Layer 4 of a small transformer language model trained on English Wikipedia (8 layers, counted from 0, width 64).
A neuron adds its activation times its output weights to the MLP's output. To switch it off is to set its activation to zero at one token and run the rest of the model.
A neuron's activation on a vector x is SiLU(gate . x) times (in . x), where the dot is the dot product.

Input weights of the MLP neurons that the questions are about. A number n stands for n times 0.0067.
n2 gate: -22 17 29 18 36 -29 -23 12 -14 16 -12 -27 38 16 -2 29 -21 10 -5 3 37 -23 20 13 -11 0 -22 -33 27 1 10 -4 -24 41 -32 21 3 -10 54 3 7 36 -36 26 -11 0 18 29 -44 38 10 26 -2 19 2 -5 15 -11 25 33 33 -32 -49 38
n55 gate: 55 18 -9 20 -4 -7 -11 10 -45 7 27 3 -23 -43 -3 -4 -4 29 18 14 -2 -9 41 8 -6 19 -28 64 -35 -47 25 9 7 11 2 -48 33 15 -12 -25 -36 -27 32 -35 27 14 42 -29 18 15 49 -19 5 40 -23 24 4 30 -16 -38 28 -22 -31 25
n60 gate: -23 2 -18 11 -49 -42 -18 35 6 -3 7 20 -26 37 -15 -9 0 9 -52 13 67 -23 -40 -16 30 -16 21 -18 13 1 5 59 5 -14 7 12 6 42 -30 -18 7 11 49 -11 -90 -44 -32 -3 0 30 -7 50 -6 -14 7 17 1 14 -20 8 4 4 10 -10
n62 gate: -4 -4 -32 -1 19 -52 10 38 -39 3 -13 0 4 -18 -14 -4 -8 5 0 16 -10 34 51 17 -36 -10 10 29 -8 -33 14 -8 32 -12 9 5 -24 -6 8 -7 5 43 1 -8 -22 12 -29 12 25 -22 -11 0 27 9 -30 -11 41 8 41 61 -12 -10 -5 -3
n74 gate: 31 -5 -24 -25 4 -27 -48 19 3 -48 -30 -2 -20 15 35 7 -41 14 22 -13 -2 12 43 49 -18 -30 -10 -4 -7 -20 3 65 4 -15 31 -8 40 -26 -4 29 -27 -32 -17 -10 -1 2 46 -3 -13 -23 -39 46 -12 14 8 -30 42 4 -48 -32 7 -29 4 -17
n90 gate: 7 -20 3 -7 -32 2 -49 27 -2 -4 -16 -25 18 2 42 -15 2 25 -4 0 11 -25 36 -23 70 -13 -28 64 3 -3 -8 -4 27 -20 -28 25 -9 5 7 39 4 27 -18 9 18 4 43 20 -42 -6 57 28 -11 4 28 5 0 20 -27 56 15 27 16 45
n123 gate: 25 -7 -24 28 8 20 -3 -40 3 24 -24 -27 -13 -17 -26 -66 62 -18 9 12 0 -15 28 -6 3 -3 47 51 23 -38 2 -3 17 18 -23 -36 1 -47 -43 24 -65 -6 20 30 39 -15 4 -23 38 23 -1 -6 43 19 -16 -4 24 31 -63 -13 -22 49 10 35
n125 gate: 1 -10 1 4 24 -43 -17 3 -29 -11 -11 37 53 22 3 -8 19 19 0 45 13 60 24 1 76 -4 8 -7 18 44 -9 2 13 -3 -18 -1 3 27 -22 29 -24 -15 6 -10 -20 -26 6 -44 -11 3 -9 10 -8 -2 52 -9 0 1 13 27 6 -9 1 19
n129 gate: -10 -24 -34 31 -37 -27 -22 -41 14 1 21 0 1 21 29 -26 -26 -3 -35 1 11 1 -24 -17 0 0 20 -29 -41 3 -28 0 28 -39 14 5 -16 2 -3 11 -33 14 -12 -38 -39 22 -25 29 -6 28 14 -17 -28 30 -29 -6 21 -17 5 37 -15 14 -46 -21
n135 gate: -19 12 29 -10 -8 27 -6 2 -22 -6 -5 -8 -20 60 10 8 24 26 -3 25 27 -8 8 9 21 -27 -38 -30 24 -25 -9 -12 19 -22 -9 -28 -21 -38 43 14 53 -22 -17 42 -27 -44 28 14 12 19 -14 -24 -1 45 -4 6 -28 3 -29 9 -49 20 -31 -4
n188 gate: -1 -42 9 27 -24 7 -21 -3 -2 12 -32 9 -18 -4 48 -6 92 29 -28 17 94 17 -2 -22 40 6 1 -11 -23 4 -13 -25 17 13 8 -27 5 -20 -16 46 26 19 -30 -7 -8 4 0 -5 6 -39 -13 15 -7 -16 -36 -32 41 3 -12 11 25 9 38 15
n2 in: 49 -3 -26 -21 -10 4 48 12 -5 -23 -1 2 -45 -22 -15 18 7 10 4 11 -4 -34 -33 -6 6 22 19 42 -21 -60 -36 1 -70 -11 17 1 28 -59 -10 30 -10 12 -4 -41 36 14 -21 12 -9 45 6 1 25 -22 -11 5 -7 -40 59 34 -21 -15 0 11
n55 in: 0 -13 4 6 25 33 -37 -39 20 -22 -29 -12 29 9 -7 -31 30 13 -22 19 22 -35 -35 23 27 39 41 43 -9 -28 38 -57 40 41 0 -2 13 34 -24 -10 3 53 -2 14 29 -15 5 -65 37 19 17 12 13 2 -42 -28 29 -29 40 -26 33 -22 -5 -2
n60 in: 0 -45 35 6 2 25 1 -6 11 32 -17 -3 -10 28 22 -11 11 9 28 -47 -3 -2 -32 -1 -16 29 29 55 44 -32 49 -27 -6 -11 -62 -35 -10 -34 12 -59 18 11 -23 41 -17 -33 -6 32 -43 4 -12 45 13 48 13 -14 12 15 -2 -13 32 19 -31 -9
n62 in: 56 -1 -3 3 -5 -3 -3 -22 -38 11 -41 -28 -29 71 11 -68 53 1 7 -5 -30 -8 25 30 -16 -17 19 23 1 22 -8 -5 -15 33 13 -3 23 -28 28 -39 -8 19 -27 43 -22 -22 30 1 -24 -21 -10 -25 -37 -31 0 -37 -5 -2 2 23 49 42 9 -33
n74 in: -9 13 27 39 19 -12 -52 2 11 -6 0 -26 -13 23 34 -37 15 -24 0 -19 -32 -11 60 20 25 26 38 1 0 57 30 8 20 -43 2 -14 -10 26 -11 -42 36 31 22 -18 5 -8 49 -4 -31 1 -10 48 61 -33 -13 22 -17 -24 -10 9 29 27 -20 31
n90 in: 17 -40 -4 -4 -37 -1 41 54 1 41 -3 -53 33 -13 19 5 6 3 23 -39 -18 -14 -11 36 45 -15 22 -32 -48 21 21 -41 30 -20 8 -16 47 -13 -16 8 10 4 -14 21 5 -23 5 -16 5 32 -2 -3 4 -53 -31 30 -12 -29 0 -32 43 -17 48 -10
n123 in: 17 -4 -10 -28 -15 -18 9 4 -12 28 -7 30 13 19 -5 11 -30 28 -28 38 25 12 -33 10 -5 28 -49 -27 -14 56 -38 -20 15 29 74 6 4 1 -12 -5 10 -8 -17 -32 -63 4 -33 -6 53 0 8 9 13 6 -47 -2 7 9 -5 -27 11 -43 13 -14
n125 in: 26 -27 -30 -14 -3 48 -13 64 41 -21 -17 -9 0 48 16 12 -78 -31 39 -42 22 -1 26 11 -11 -35 -4 45 3 18 16 22 21 -17 -12 -1 44 -11 -22 -37 9 16 -2 2 2 16 -19 -18 -15 7 7 -6 -22 -7 -15 11 13 -27 7 -12 -7 -20 -4 -19
n129 in: -38 48 -16 14 28 -26 3 12 8 0 5 1 -43 12 -28 6 -15 -7 -33 -1 7 15 -14 20 20 -30 -24 -27 -34 14 -18 36 -32 29 -14 -25 -9 -2 34 -37 15 -22 -14 -43 -13 -14 15 -19 8 -19 4 -34 61 -21 12 -43 27 -10 46 47 -2 -12 -11 -6
n135 in: 11 -45 -15 0 -1 -23 12 -6 -20 20 -21 7 11 -28 49 4 -15 -60 -58 32 -56 11 -10 7 -3 -3 32 -20 -26 -15 0 -8 -2 -1 -18 -3 -12 23 -20 -38 38 -3 -42 -49 -54 -9 15 27 8 16 -21 -17 -12 -17 26 -13 -38 35 13 36 30 40 0 -16
n188 in: 38 25 -30 -1 -3 -29 6 -8 8 14 -22 21 15 27 -18 -7 43 28 1 -23 18 0 3 -29 22 -38 41 -24 -35 17 15 -39 0 -15 47 62 -9 1 -62 -2 -31 -24 29 -7 -2 24 -15 -56 -33 27 36 -40 -2 -25 11 29 39 29 -30 -16 -26 5 1 30

Output weights of the MLP neurons that the questions are about. A number n stands for n times 0.003.
n2: -31 -19 28 -10 -20 7 -60 -43 20 8 -24 -13 15 32 26 -8 -18 23 30 -3 35 38 -5 -14 -27 8 -44 -13 45 50 18 -11 68 21 -39 -3 0 19 -9 -26 16 -5 -22 19 -22 15 10 -16 39 -43 -5 -26 11 -13 28 -19 -19 -26 18 -5 19 12 -24 -48
n55: 31 20 -12 -7 33 -1 6 -15 -19 48 6 -18 27 8 -7 18 10 -17 -29 14 42 -41 -13 14 73 36 -23 52 6 23 17 8 -2 56 6 11 26 33 -51 9 14 36 -17 30 -40 17 48 8 20 1 -12 -30 -12 32 5 4 39 -48 -7 -8 21 -61 20 8
n60: 13 13 -3 48 -3 -3 11 39 68 -5 -32 1 18 -37 -3 -42 -15 -6 3 19 -11 10 1 15 31 8 -22 -14 -37 22 -28 27 -27 -62 50 -12 -8 14 -2 -11 0 -6 14 -17 31 -71 -10 -3 13 23 -7 -31 28 -69 -12 6 63 14 5 -9 -4 -10 57 -26
n62: -28 -9 20 0 10 11 -61 55 10 -32 4 -2 45 -21 9 -16 -1 12 -1 11 15 2 -24 -8 0 28 -8 8 -11 -7 8 -16 15 -5 -2 36 6 41 -29 6 -25 7 -18 -36 27 23 -24 14 14 5 83 -6 14 -15 19 -34 26 10 10 -75 -44 -9 18 12
n74: -8 -31 2 -9 29 -32 3 -9 7 15 -20 12 23 -10 -15 -16 26 -27 -9 -44 0 51 1 -48 2 8 53 14 11 1 -7 -16 20 63 28 28 40 30 -26 50 -12 16 87 10 8 -39 31 -43 -31 -50 -14 73 33 6 -17 30 -6 23 -42 -37 -36 31 23 -24
n90: 30 -52 -34 -34 -26 -33 -18 -3 52 7 6 -2 1 -22 -15 5 -7 6 -18 -10 -27 -14 28 9 -2 -1 -38 -22 3 -15 -41 5 4 17 10 32 0 29 2 -33 -21 -17 11 -14 5 1 -1 -38 -25 36 -4 25 26 -34 39 -46 39 17 -4 67 71 25 -42 37
n123: 9 -12 18 57 2 -1 -49 16 -28 -18 -44 -36 33 27 -11 -17 -21 19 5 39 -22 9 -1 8 37 10 -23 1 30 14 1 -36 54 -26 9 14 38 23 -47 11 -45 -27 -7 -7 -22 21 -94 -19 34 25 -12 17 -63 5 -15 7 48 3 26 28 7 17 18 -4
n125: -15 -30 -15 47 55 -4 -19 -32 -10 15 -18 56 32 -34 12 -21 23 23 12 53 17 47 4 30 43 22 3 -2 0 -18 25 -6 2 -3 -21 10 -1 23 -35 -42 -13 -45 7 18 -21 13 44 -41 -14 -22 -7 -21 23 -26 -19 -9 -3 -19 -1 7 25 -28 32 -23
n129: -3 -15 4 -47 16 -17 11 5 -18 50 12 29 -1 -39 -5 -27 -17 -15 11 17 22 -15 25 -45 6 -29 54 2 -23 -22 -14 -61 3 -19 0 8 20 -32 -30 14 -13 -15 53 4 -17 7 15 25 10 64 -47 27 -10 3 -1 3 -24 -2 -4 9 -28 -5 8 9
n135: -12 -32 -54 38 -19 46 0 -9 -22 2 -19 10 -24 -38 -20 1 -6 -17 64 15 9 -16 -35 40 6 39 -24 36 8 -40 1 -9 -23 -34 -41 15 -3 29 10 -40 -29 -4 28 15 24 12 -2 -31 20 -21 5 46 -16 -70 26 25 -19 -20 -26 -42 6 -6 9 -22
n188: -7 -35 14 0 -16 29 26 20 -13 -14 -30 12 -20 -11 -16 26 44 -12 -39 14 53 14 16 -30 6 -18 -5 9 -16 -16 14 -39 -31 11 -10 -26 -18 46 40 -5 11 22 -1 2 -17 32 22 13 -8 24 -10 -20 -43 1 27 85 -10 7 6 -7 -28 7 91 24

Each question names a token from some text and the token that comes next. It shows the vector x that enters the MLP there. A number n stands for n times 0.032.

Then comes g, the gradient of the next token's log-probability with respect to the MLP's output, scaled to length 1. A neuron's effect is roughly proportional to its activation times (output weights . g). A number n stands for n times 0.0047.

",", then " circ"
x: -34 -12 12 -34 -9 23 -29 6 10 11 41 14 -3 9 14 25 31 -29 -40 -4 -50 4 1 42 -11 -21 -33 11 -29 6 -16 10 -3 36 -58 1 29 9 33 12 -30 9 1 -36 26 -74 -14 -8 -8 -8 -2 -20 3 43 15 27 -16 8 -10 5 -5 -6 29 -2
g: -61 -1 42 23 -5 -17 -14 -10 22 9 15 -25 -6 46 42 -23 -6 -47 36 -1 -9 -14 -1 39 -7 -16 23 -13 6 -22 65 6 26 -25 40 -35 -47 -38 17 -1 3 -21 21 -34 -8 8 -28 9 -24 -35 -3 -27 68 -14 -22 -6 10 10 9 13 10 36 19 -22
Which neuron, switched off, raises the next token's probability most? n188

" Sh", then "ipp"
x: -13 -21 14 -32 8 4 -3 55 34 36 57 20 40 -3 -30 -13 -7 55 2 27 -3 6 -54 34 11 -4 18 -13 16 54 -44 -15 16 -11 -20 2 -25 -15 -26 4 1 4 35 -12 -33 39 -45 20 -22 -7 -6 -23 -35 14 26 3 -20 -36 8 7 7 32 -1 -14
g: 0 15 9 -8 -1 33 66 3 -40 4 -5 -15 -27 -9 13 -10 -26 44 41 10 22 -56 0 32 -42 -13 -5 -17 28 47 -19 -5 8 -20 18 7 -31 -33 -17 -24 36 -4 15 -23 -30 -26 30 25 -1 23 14 50 -2 30 21 49 -20 62 -14 -3 3 -10 -30 23
Switching off which neuron hurts the next token most? n123

"ch", then " h"
x: -9 10 -25 20 5 -32 8 6 20 47 22 -3 -2 12 -32 18 -15 20 -17 20 -39 7 66 37 -65 4 13 6 -1 0 6 30 -56 11 -56 -14 5 44 -29 34 64 -11 24 19 0 22 2 20 -12 3 -15 -23 -60 -7 36 21 -8 19 -25 11 14 -3 -15 -10
g: -41 -50 -22 -4 -38 -20 3 -64 8 -5 -15 -10 -5 46 -2 -24 -13 6 -23 11 13 -24 -12 9 -14 -39 -44 5 -19 50 6 -64 -38 23 -8 -32 -5 0 16 -48 8 -8 54 -32 0 -45 -3 -45 16 -7 -14 10 -36 -12 26 -4 -17 6 -8 36 7 -20 -8 -18
Which two neurons, each switched off alone, lower its probability most, in order? n55, n90

"8", then "1"
x: -57 -7 -85 -45 -40 -10 -4 -23 17 24 38 -16 11 16 -29 65 8 -9 -10 -8 -1 5 7 30 -56 -34 19 40 11 -22 -10 -74 -32 15 -26 27 -19 -12 11 10 20 0 -12 -3 -6 -9 26 17 -9 -1 -26 28 46 -14 23 -1 13 -6 -5 31 -22 -6 -15 5
g: -12 -11 66 -25 -27 5 14 -4 9 -4 -1 -6 48 -14 1 -14 19 -77 -3 43 19 7 46 -21 -28 34 -26 12 -7 39 -18 23 29 2 -23 -34 36 -8 23 5 47 40 -45 -35 -22 8 38 24 18 7 27 -4 -14 -1 10 9 38 4 -11 11 30 -1 35 -23
Switching off which neuron hurts the next token most? n2

" University", then " of"
x: 22 18 34 24 48 -11 -32 -5 -2 22 -2 18 3 -18 -54 -38 56 -28 17 13 15 -30 -15 34 1 -49 21 -30 14 -33 -16 9 26 -25 -20 13 -2 20 -33 22 29 -40 -12 -22 -3 -21 -44 1 -30 -25 -13 -10 -37 -28 4 -60 14 -4 -44 8 -2 -29 3 -18
g: -23 37 11 7 57 -6 3 -38 21 -45 -1 -13 -67 8 0 -5 -5 -28 -6 33 18 26 7 -17 -34 -41 38 5 31 -12 -18 -43 23 36 3 37 20 -4 2 51 23 27 23 -9 -3 47 3 17 -2 25 31 9 -27 -5 0 38 -10 56 14 -9 -1 4 8 48
Switching off which neuron hurts the next token most? n188

" W", then "inn"
x: -31 -4 19 -52 0 24 18 14 9 47 13 38 32 -26 -1 2 28 41 -51 4 4 0 -41 29 5 -51 37 4 -23 15 -44 -23 -1 -15 -8 -12 -25 11 -16 -17 3 -1 3 -41 5 65 -34 14 15 -22 2 -17 -27 -1 -5 12 -11 -11 10 -2 -8 8 34 -22
g: 6 4 44 -9 49 28 9 24 39 49 -1 -43 4 33 21 51 16 -10 -6 -27 16 12 23 -4 -27 9 -21 -40 18 42 -28 -45 -22 -12 30 -47 1 -35 12 -7 -2 2 -26 42 24 21 15 -11 -27 -1 -21 34 -9 7 -44 0 30 -45 -9 11 -2 -19 4 52
Which two neurons, each switched off alone, lower its probability most, in order? n135, n188

"9", then "5"
x: -41 -5 -55 -32 -13 11 3 -22 -11 11 42 -3 -15 17 -43 48 -18 -43 -18 29 8 12 27 12 -60 -19 5 29 -16 9 25 -88 -10 61 -15 45 -13 -27 8 9 40 -27 -14 23 1 -5 -12 4 -2 -21 24 30 16 -26 29 -31 21 9 9 14 -28 -2 -4 -36
g: -9 -75 -42 33 -41 40 20 -11 22 32 -8 -5 33 -29 6 10 16 30 -41 8 5 27 -15 15 -44 -11 35 34 23 29 -17 14 15 -5 3 49 -11 -34 17 0 7 -4 2 -15 16 4 28 -26 16 -5 -23 1 38 49 -42 4 -11 48 -41 29 8 -3 -18 33
Switching off which neuron hurts the next token most? n74

"ep", then "p"
x: 14 -4 -16 -11 0 -49 -6 -25 27 29 24 14 -19 -35 9 39 13 -20 -22 -49 -13 -19 2 27 -30 6 10 -33 -10 27 15 -30 -67 22 -10 -23 -20 95 -12 48 19 21 5 -38 -11 5 11 -23 0 12 29 -39 -46 -22 -1 29 14 31 38 -10 -12 -3 7 9
g: 21 -46 14 6 7 0 -25 -43 52 -7 -37 24 5 -12 -4 -9 -47 -22 -22 14 39 45 28 25 -44 -3 -18 -47 -11 11 -7 -31 -35 -22 -8 -10 -5 -14 39 -66 8 9 -3 -31 18 30 49 -25 -53 9 35 -23 27 14 19 1 29 6 -20 18 1 1 6 7
Which neuron, switched off, raises the next token's probability most? n188

"0", then ","
x: 2 4 5 -11 -4 -33 -49 22 -31 16 0 8 2 13 -53 24 40 -28 18 15 -24 -18 1 -5 -21 -31 14 53 -31 -25 -15 -4 13 17 -54 28 11 14 -15 -12 -38 -17 -54 -42 -9 -29 -4 -24 -19 4 27 18 -13 -69 -6 -37 18 31 9 11 -7 14 -35 -8
g: -12 43 -4 -3 -5 -16 9 -2 -34 1 -18 47 14 -11 -41 -36 -17 -10 52 10 14 2 -38 -35 5 -19 19 24 0 21 13 -37 2 -14 29 25 11 6 -53 -13 13 -63 -18 54 24 19 15 21 5 -4 12 -33 -23 -36 20 -26 24 -27 4 -45 18 55 -15 -41
Switching off which neuron hurts the next token most? n62

"ump", then "y"
x: 14 -42 0 -22 -10 59 30 -11 13 49 31 24 -11 -20 -5 20 6 24 1 -43 8 -37 -26 -26 -9 19 14 -1 22 -5 -41 -5 24 -1 -9 25 13 22 -8 16 46 15 -23 -10 45 3 -67 0 31 -22 53 -27 -16 -8 13 -17 9 -14 11 -22 38 -4 -8 -21
g: 8 20 44 -43 -24 -2 14 -13 31 30 5 -6 -9 4 18 -2 11 -20 27 -16 29 -11 -6 -2 38 58 -7 -40 19 -6 4 -9 -37 -50 2 46 -45 -28 17 32 29 -63 21 -10 -13 6 -18 -36 42 -9 -57 -31 8 35 -12 1 36 0 -23 -10 -6 30 -25 -7
Which neuron, switched off, raises the next token's probability most? n62

" a", then " sub"
x: 22 23 10 9 -26 11 -13 -7 12 -14 37 51 10 17 31 -8 -15 -24 -20 41 -21 -32 -2 77 -18 20 27 -6 -26 -11 -10 -25 -14 -23 -34 -16 11 18 25 -36 35 -34 -1 -22 24 -5 -2 -17 29 3 40 -28 -18 -50 13 33 -45 22 -38 17 -32 -21 16 -25
g: -31 -4 52 38 -18 27 31 21 -5 7 -6 5 -22 16 -5 10 4 -35 64 7 -11 -8 3 14 -19 5 24 -10 28 4 7 5 10 19 -5 -9 40 26 43 -7 80 59 5 32 18 18 5 -32 20 -3 27 73 -10 -24 -3 -16 12 8 -9 13 56 0 -1 25
Switching off which neuron hurts the next token most? n135

"-", then " "
x: 22 53 5 -11 -9 49 22 -2 6 -14 28 27 10 26 22 -18 19 -14 24 41 2 48 -12 -5 1 -11 -45 -12 -46 -29 -25 14 41 -6 -31 42 -26 13 -3 -7 -67 54 -12 13 18 -24 13 -15 6 -54 28 -14 -3 -10 -5 42 29 2 -16 10 5 -26 23 -16
g: 10 -18 86 31 -44 43 39 20 -23 16 18 -27 4 7 -23 8 33 2 -27 -19 1 17 7 33 -10 -65 21 -15 26 31 -25 -35 7 22 5 27 -10 44 16 -16 -2 15 7 18 10 2 -5 -26 -26 51 -8 -2 27 -40 -6 4 9 -14 35 -1 32 -5 47 17
Switching off which neuron hurts the next token most? n188

" Ro", then "o"
x: -43 22 -41 -31 21 31 49 0 27 4 14 58 9 -34 43 -14 0 -12 -20 -7 -13 -1 -58 9 -62 -29 38 -38 22 -13 -14 -3 10 -41 -20 53 4 8 12 -4 29 14 9 28 -6 23 -16 -5 -27 34 3 11 -8 0 11 12 -25 9 15 -46 -12 10 -31 -15
g: -2 -7 3 -3 -20 -34 -6 40 -15 72 -9 31 -22 4 -29 52 2 -42 -46 -1 -19 22 24 -5 21 25 33 -39 -8 2 -1 10 11 -18 -30 -6 -13 -52 -29 5 -60 4 -1 -13 23 34 -18 -1 -12 58 -6 -53 17 -59 -18 13 0 15 -15 9 6 1 -9 9
Which neuron, switched off, raises the next token's probability most? n129

"eter", then "in"
x: 27 -2 -40 -32 10 22 22 -19 33 37 -4 21 -26 6 -1 14 5 0 30 -55 -13 -10 18 10 -70 -9 17 9 44 19 -38 -13 22 -5 -12 21 3 2 13 49 38 2 14 -35 37 -36 -11 1 -2 32 -14 34 4 -28 -26 29 -5 -35 -35 -59 0 -10 -31 -41
g: 8 -34 22 -4 17 71 15 16 18 21 -11 -44 -11 49 -12 48 -56 -21 38 -13 26 -15 18 34 -26 7 4 -18 16 7 24 15 5 60 -22 39 -34 -5 -7 -30 10 -20 -25 -11 29 24 -11 -15 41 -3 -25 -31 -9 -10 -39 39 7 -11 25 27 2 -18 34 -8
Which neuron, switched off, raises the next token's probability most? n129

"0", then " census"
x: -16 3 19 -38 6 -37 -17 -1 -7 17 9 2 10 31 -49 45 13 -34 40 -2 -22 -45 -10 -16 -22 -30 8 37 -11 -27 -2 -6 -10 38 -65 35 9 -4 -22 -24 -5 -27 -25 -42 -9 -34 1 -49 1 -11 5 13 6 -33 9 -53 8 -3 2 10 22 -9 -55 -1
g: 2 -23 -10 11 -21 43 -32 -25 -21 -41 10 -16 -32 31 24 21 -13 12 45 26 2 5 5 -4 16 29 29 -5 -20 37 48 -22 30 10 -5 1 5 27 -20 -8 76 15 54 36 4 24 -1 -18 29 -25 -46 -20 10 -5 33 8 -25 19 -40 -20 25 -21 -48 27
Switching off which neuron hurts the next token most? n2

".\n\n", then "=="
x: 6 -23 11 4 13 37 36 6 4 -35 7 3 11 19 -63 -7 -11 -3 -31 -17 -26 23 -49 28 2 -21 -25 -1 -12 -37 -29 43 5 -32 -62 48 19 10 41 34 3 -41 -36 -35 1 -10 29 4 48 -36 22 11 -12 -22 8 4 -8 10 -12 -2 11 25 22 -10
g: -6 -81 29 14 47 -16 26 -5 26 -14 -14 -13 32 11 -8 -37 -22 7 42 3 47 -53 -12 44 -6 -30 29 20 -34 -32 18 4 -28 -13 -9 -12 -45 -35 31 13 5 -26 21 52 4 -17 -4 32 17 14 -16 -1 21 20 1 7 -27 36 21 6 -18 -6 -24 26
Switching off which neuron hurts the next token most? n74

"it", then " con"
x: 23 -10 2 37 -26 -21 -5 -13 7 20 25 15 10 -23 2 14 -15 8 61 0 -38 -34 -33 -24 -33 1 22 22 0 53 6 19 17 1 -37 2 -9 35 22 34 12 4 -6 10 -45 -8 -73 14 -17 51 -50 -40 -25 -5 -1 -8 -16 31 17 29 18 -5 -4 18
g: -28 -27 14 65 -4 -2 -13 21 -49 1 12 2 -20 -10 -22 -11 -16 -46 -24 56 -24 -22 23 54 12 5 -17 -11 66 -33 14 -15 18 -30 1 -1 -1 1 1 -22 -1 -24 -65 -25 29 -56 20 -25 29 10 18 13 -29 -4 -1 -15 -30 -8 23 30 -2 8 -29 4
Switching off which neuron hurts the next token most? n129

"s", then " working"
x: 54 18 14 14 -1 12 -56 -28 -25 -6 21 73 -12 -16 -52 21 25 -9 -23 6 27 -15 -4 14 -18 -25 7 -4 -19 -9 -8 -25 22 16 -28 11 23 17 24 51 9 19 -27 -6 1 -36 -28 4 -54 -2 11 -15 -52 -9 14 -4 -19 -6 -11 28 -10 51 22 -1
g: 20 -6 55 5 -7 32 54 -54 38 -4 -63 -2 3 -13 61 -22 35 2 -40 -3 -20 -19 2 29 6 7 31 -12 39 -19 17 9 -5 -28 -3 -45 -20 12 -16 -2 -11 -4 -1 -42 15 -12 -15 48 -5 -36 -12 29 -33 5 6 5 -8 15 -61 -5 13 -18 -5 24
Switching off which neuron hurts the next token most? n90

"id", then "ency"
x: 0 -28 62 26 64 15 40 35 -6 12 18 11 -29 -6 -12 17 -28 14 9 19 -18 0 26 -13 0 19 43 6 -1 13 39 12 -6 -5 -30 25 13 47 -32 37 31 21 -22 37 -4 -5 -64 -26 -36 20 -15 -16 -2 -25 0 18 -10 42 -18 -12 -9 -3 -33 5
g: 0 -2 -10 29 10 51 -6 55 10 11 -24 24 -1 34 -45 56 -36 -3 -23 -20 62 5 12 6 -31 -14 37 -2 -23 -42 -7 17 56 -16 10 37 12 16 -19 -39 -41 38 -2 45 -2 -13 17 2 4 17 -27 1 20 5 -7 0 6 -5 -35 -32 0 -52 1 -14
Switching off which neuron hurts the next token most? n129

"'s", then " W"
x: 5 2 -8 -12 -21 -37 -36 6 -25 -18 17 39 6 -15 16 -16 15 -21 -34 13 -38 -18 12 23 33 15 23 -21 -12 -22 -38 -12 31 -13 -46 -3 -41 6 22 -31 20 -1 -8 -5 17 -42 -63 7 0 -17 -16 -35 -13 -33 30 -18 -46 -10 -37 36 -1 -19 22 -26
g: 41 -5 38 4 -20 -49 51 -40 -14 19 27 2 0 -22 35 -10 -46 -8 -64 -8 7 5 -58 -39 -26 -23 54 -10 6 9 -41 -4 15 13 4 5 9 -11 -41 -37 27 1 -3 -23 24 5 4 -7 -8 -18 -5 1 -26 3 -42 15 22 -10 44 21 34 -9 3 -39
Which neuron, switched off, raises the next token's probability most? n135

" and", then " L"
x: -55 -47 4 9 -20 26 -21 5 -25 17 25 8 -22 -12 31 -31 -2 -7 -68 9 -29 -21 -14 33 10 -7 2 -10 -17 -17 -29 3 -18 22 -66 33 -33 -16 9 -19 -2 17 1 7 1 -57 -27 34 -10 -16 -1 -42 -9 -15 -7 15 -24 23 -37 40 -13 4 -9 11
g: -4 7 -20 41 63 -27 28 -11 -20 -19 23 7 -3 13 5 44 16 -10 -32 -1 3 26 -28 -75 19 20 -4 -46 0 -3 -27 22 17 -1 13 -1 8 -18 17 -10 33 21 -9 4 35 48 -9 46 12 23 34 -21 29 -17 -23 8 28 30 -23 4 44 -26 -49 -40
Which neuron, switched off, raises the next token's probability most? n135

"ne", then " m"
x: 20 39 3 0 -3 19 -42 -44 -37 -4 -1 47 -30 -61 38 -20 0 -27 -22 0 26 15 -2 4 40 2 15 -7 -9 -31 -53 -2 5 65 12 0 -11 -24 -15 0 -22 -26 -57 -2 2 22 -29 -15 -3 11 -5 4 38 -44 1 25 -26 -23 35 -1 3 -21 10 -28
g: -25 1 -6 -16 -58 -39 -53 -25 19 -12 5 -26 31 -20 -43 -69 -24 15 -24 9 27 -9 0 -12 21 14 -54 12 -22 44 9 34 -18 9 -10 9 -20 5 -20 -6 39 -55 42 -7 33 5 -16 -42 3 0 -10 8 -34 -26 -10 12 13 26 -42 8 -12 14 -34 -2
Switching off which neuron hurts the next token most? n60

" ", then "4"
x: -5 -6 39 -27 -22 46 -21 -15 -21 7 24 12 62 10 -18 47 -21 -71 5 4 10 -16 45 29 -41 -25 8 -19 4 -12 -22 -46 7 6 -37 54 36 26 32 -38 14 -24 -1 2 46 -6 -28 -25 16 1 -8 29 -20 -23 24 45 -3 -3 7 -13 8 4 10 5
g: 0 -12 -70 4 -18 1 -10 8 35 23 -2 14 -10 -24 -22 -10 -4 -23 -41 6 -7 -21 6 -32 -36 -1 13 -18 -59 -17 -25 27 -18 8 18 4 -38 20 -25 7 -11 -3 7 -4 44 16 5 -24 15 -16 -12 -38 61 22 2 -73 2 45 -27 -10 -7 1 3 71
Switching off which neuron hurts the next token most? n2

" vis", then "it"
x: -33 -28 12 -22 17 32 -6 -33 22 43 19 22 23 -29 -13 -32 9 30 34 -1 -59 -37 -12 31 -47 0 -10 17 -5 4 -30 7 9 9 -13 47 -1 -1 -37 60 33 -42 -27 -20 35 -16 7 -25 -9 -5 30 -38 -21 -31 -4 37 -39 -5 13 -15 -28 6 20 21
g: -7 -35 -14 -34 -11 -14 14 32 -62 53 29 16 -3 -24 10 18 -47 7 2 -2 31 -7 -6 6 8 -32 9 -24 -11 17 -16 4 -57 15 -20 -3 -9 30 -6 -19 -39 13 -2 21 -25 2 -2 8 -34 76 27 -15 2 -26 49 23 3 40 8 14 -40 16 54 -18
Switching off which neuron hurts the next token most? n129

"0", then "7"
x: -48 11 -58 -36 -17 4 -16 -22 2 9 40 -6 -10 0 -54 52 1 -49 -39 -8 -30 12 -6 43 -67 0 43 3 -18 4 -15 -10 -2 11 -7 -4 0 -1 11 -31 39 -48 -27 4 -14 7 -10 -31 22 -33 46 40 11 -9 42 -3 27 39 6 14 5 -26 -22 8
g: -20 -18 -16 -36 -1 13 48 -54 -32 0 14 40 5 -47 18 29 8 16 4 5 -11 9 -23 -6 12 -41 -25 -21 82 15 50 -8 -23 13 0 30 11 -18 23 -29 6 -25 -3 32 -42 -30 18 12 22 6 -20 21 44 0 -9 -10 -7 18 15 28 28 -59 3 25
Switching off which neuron hurts the next token most? n62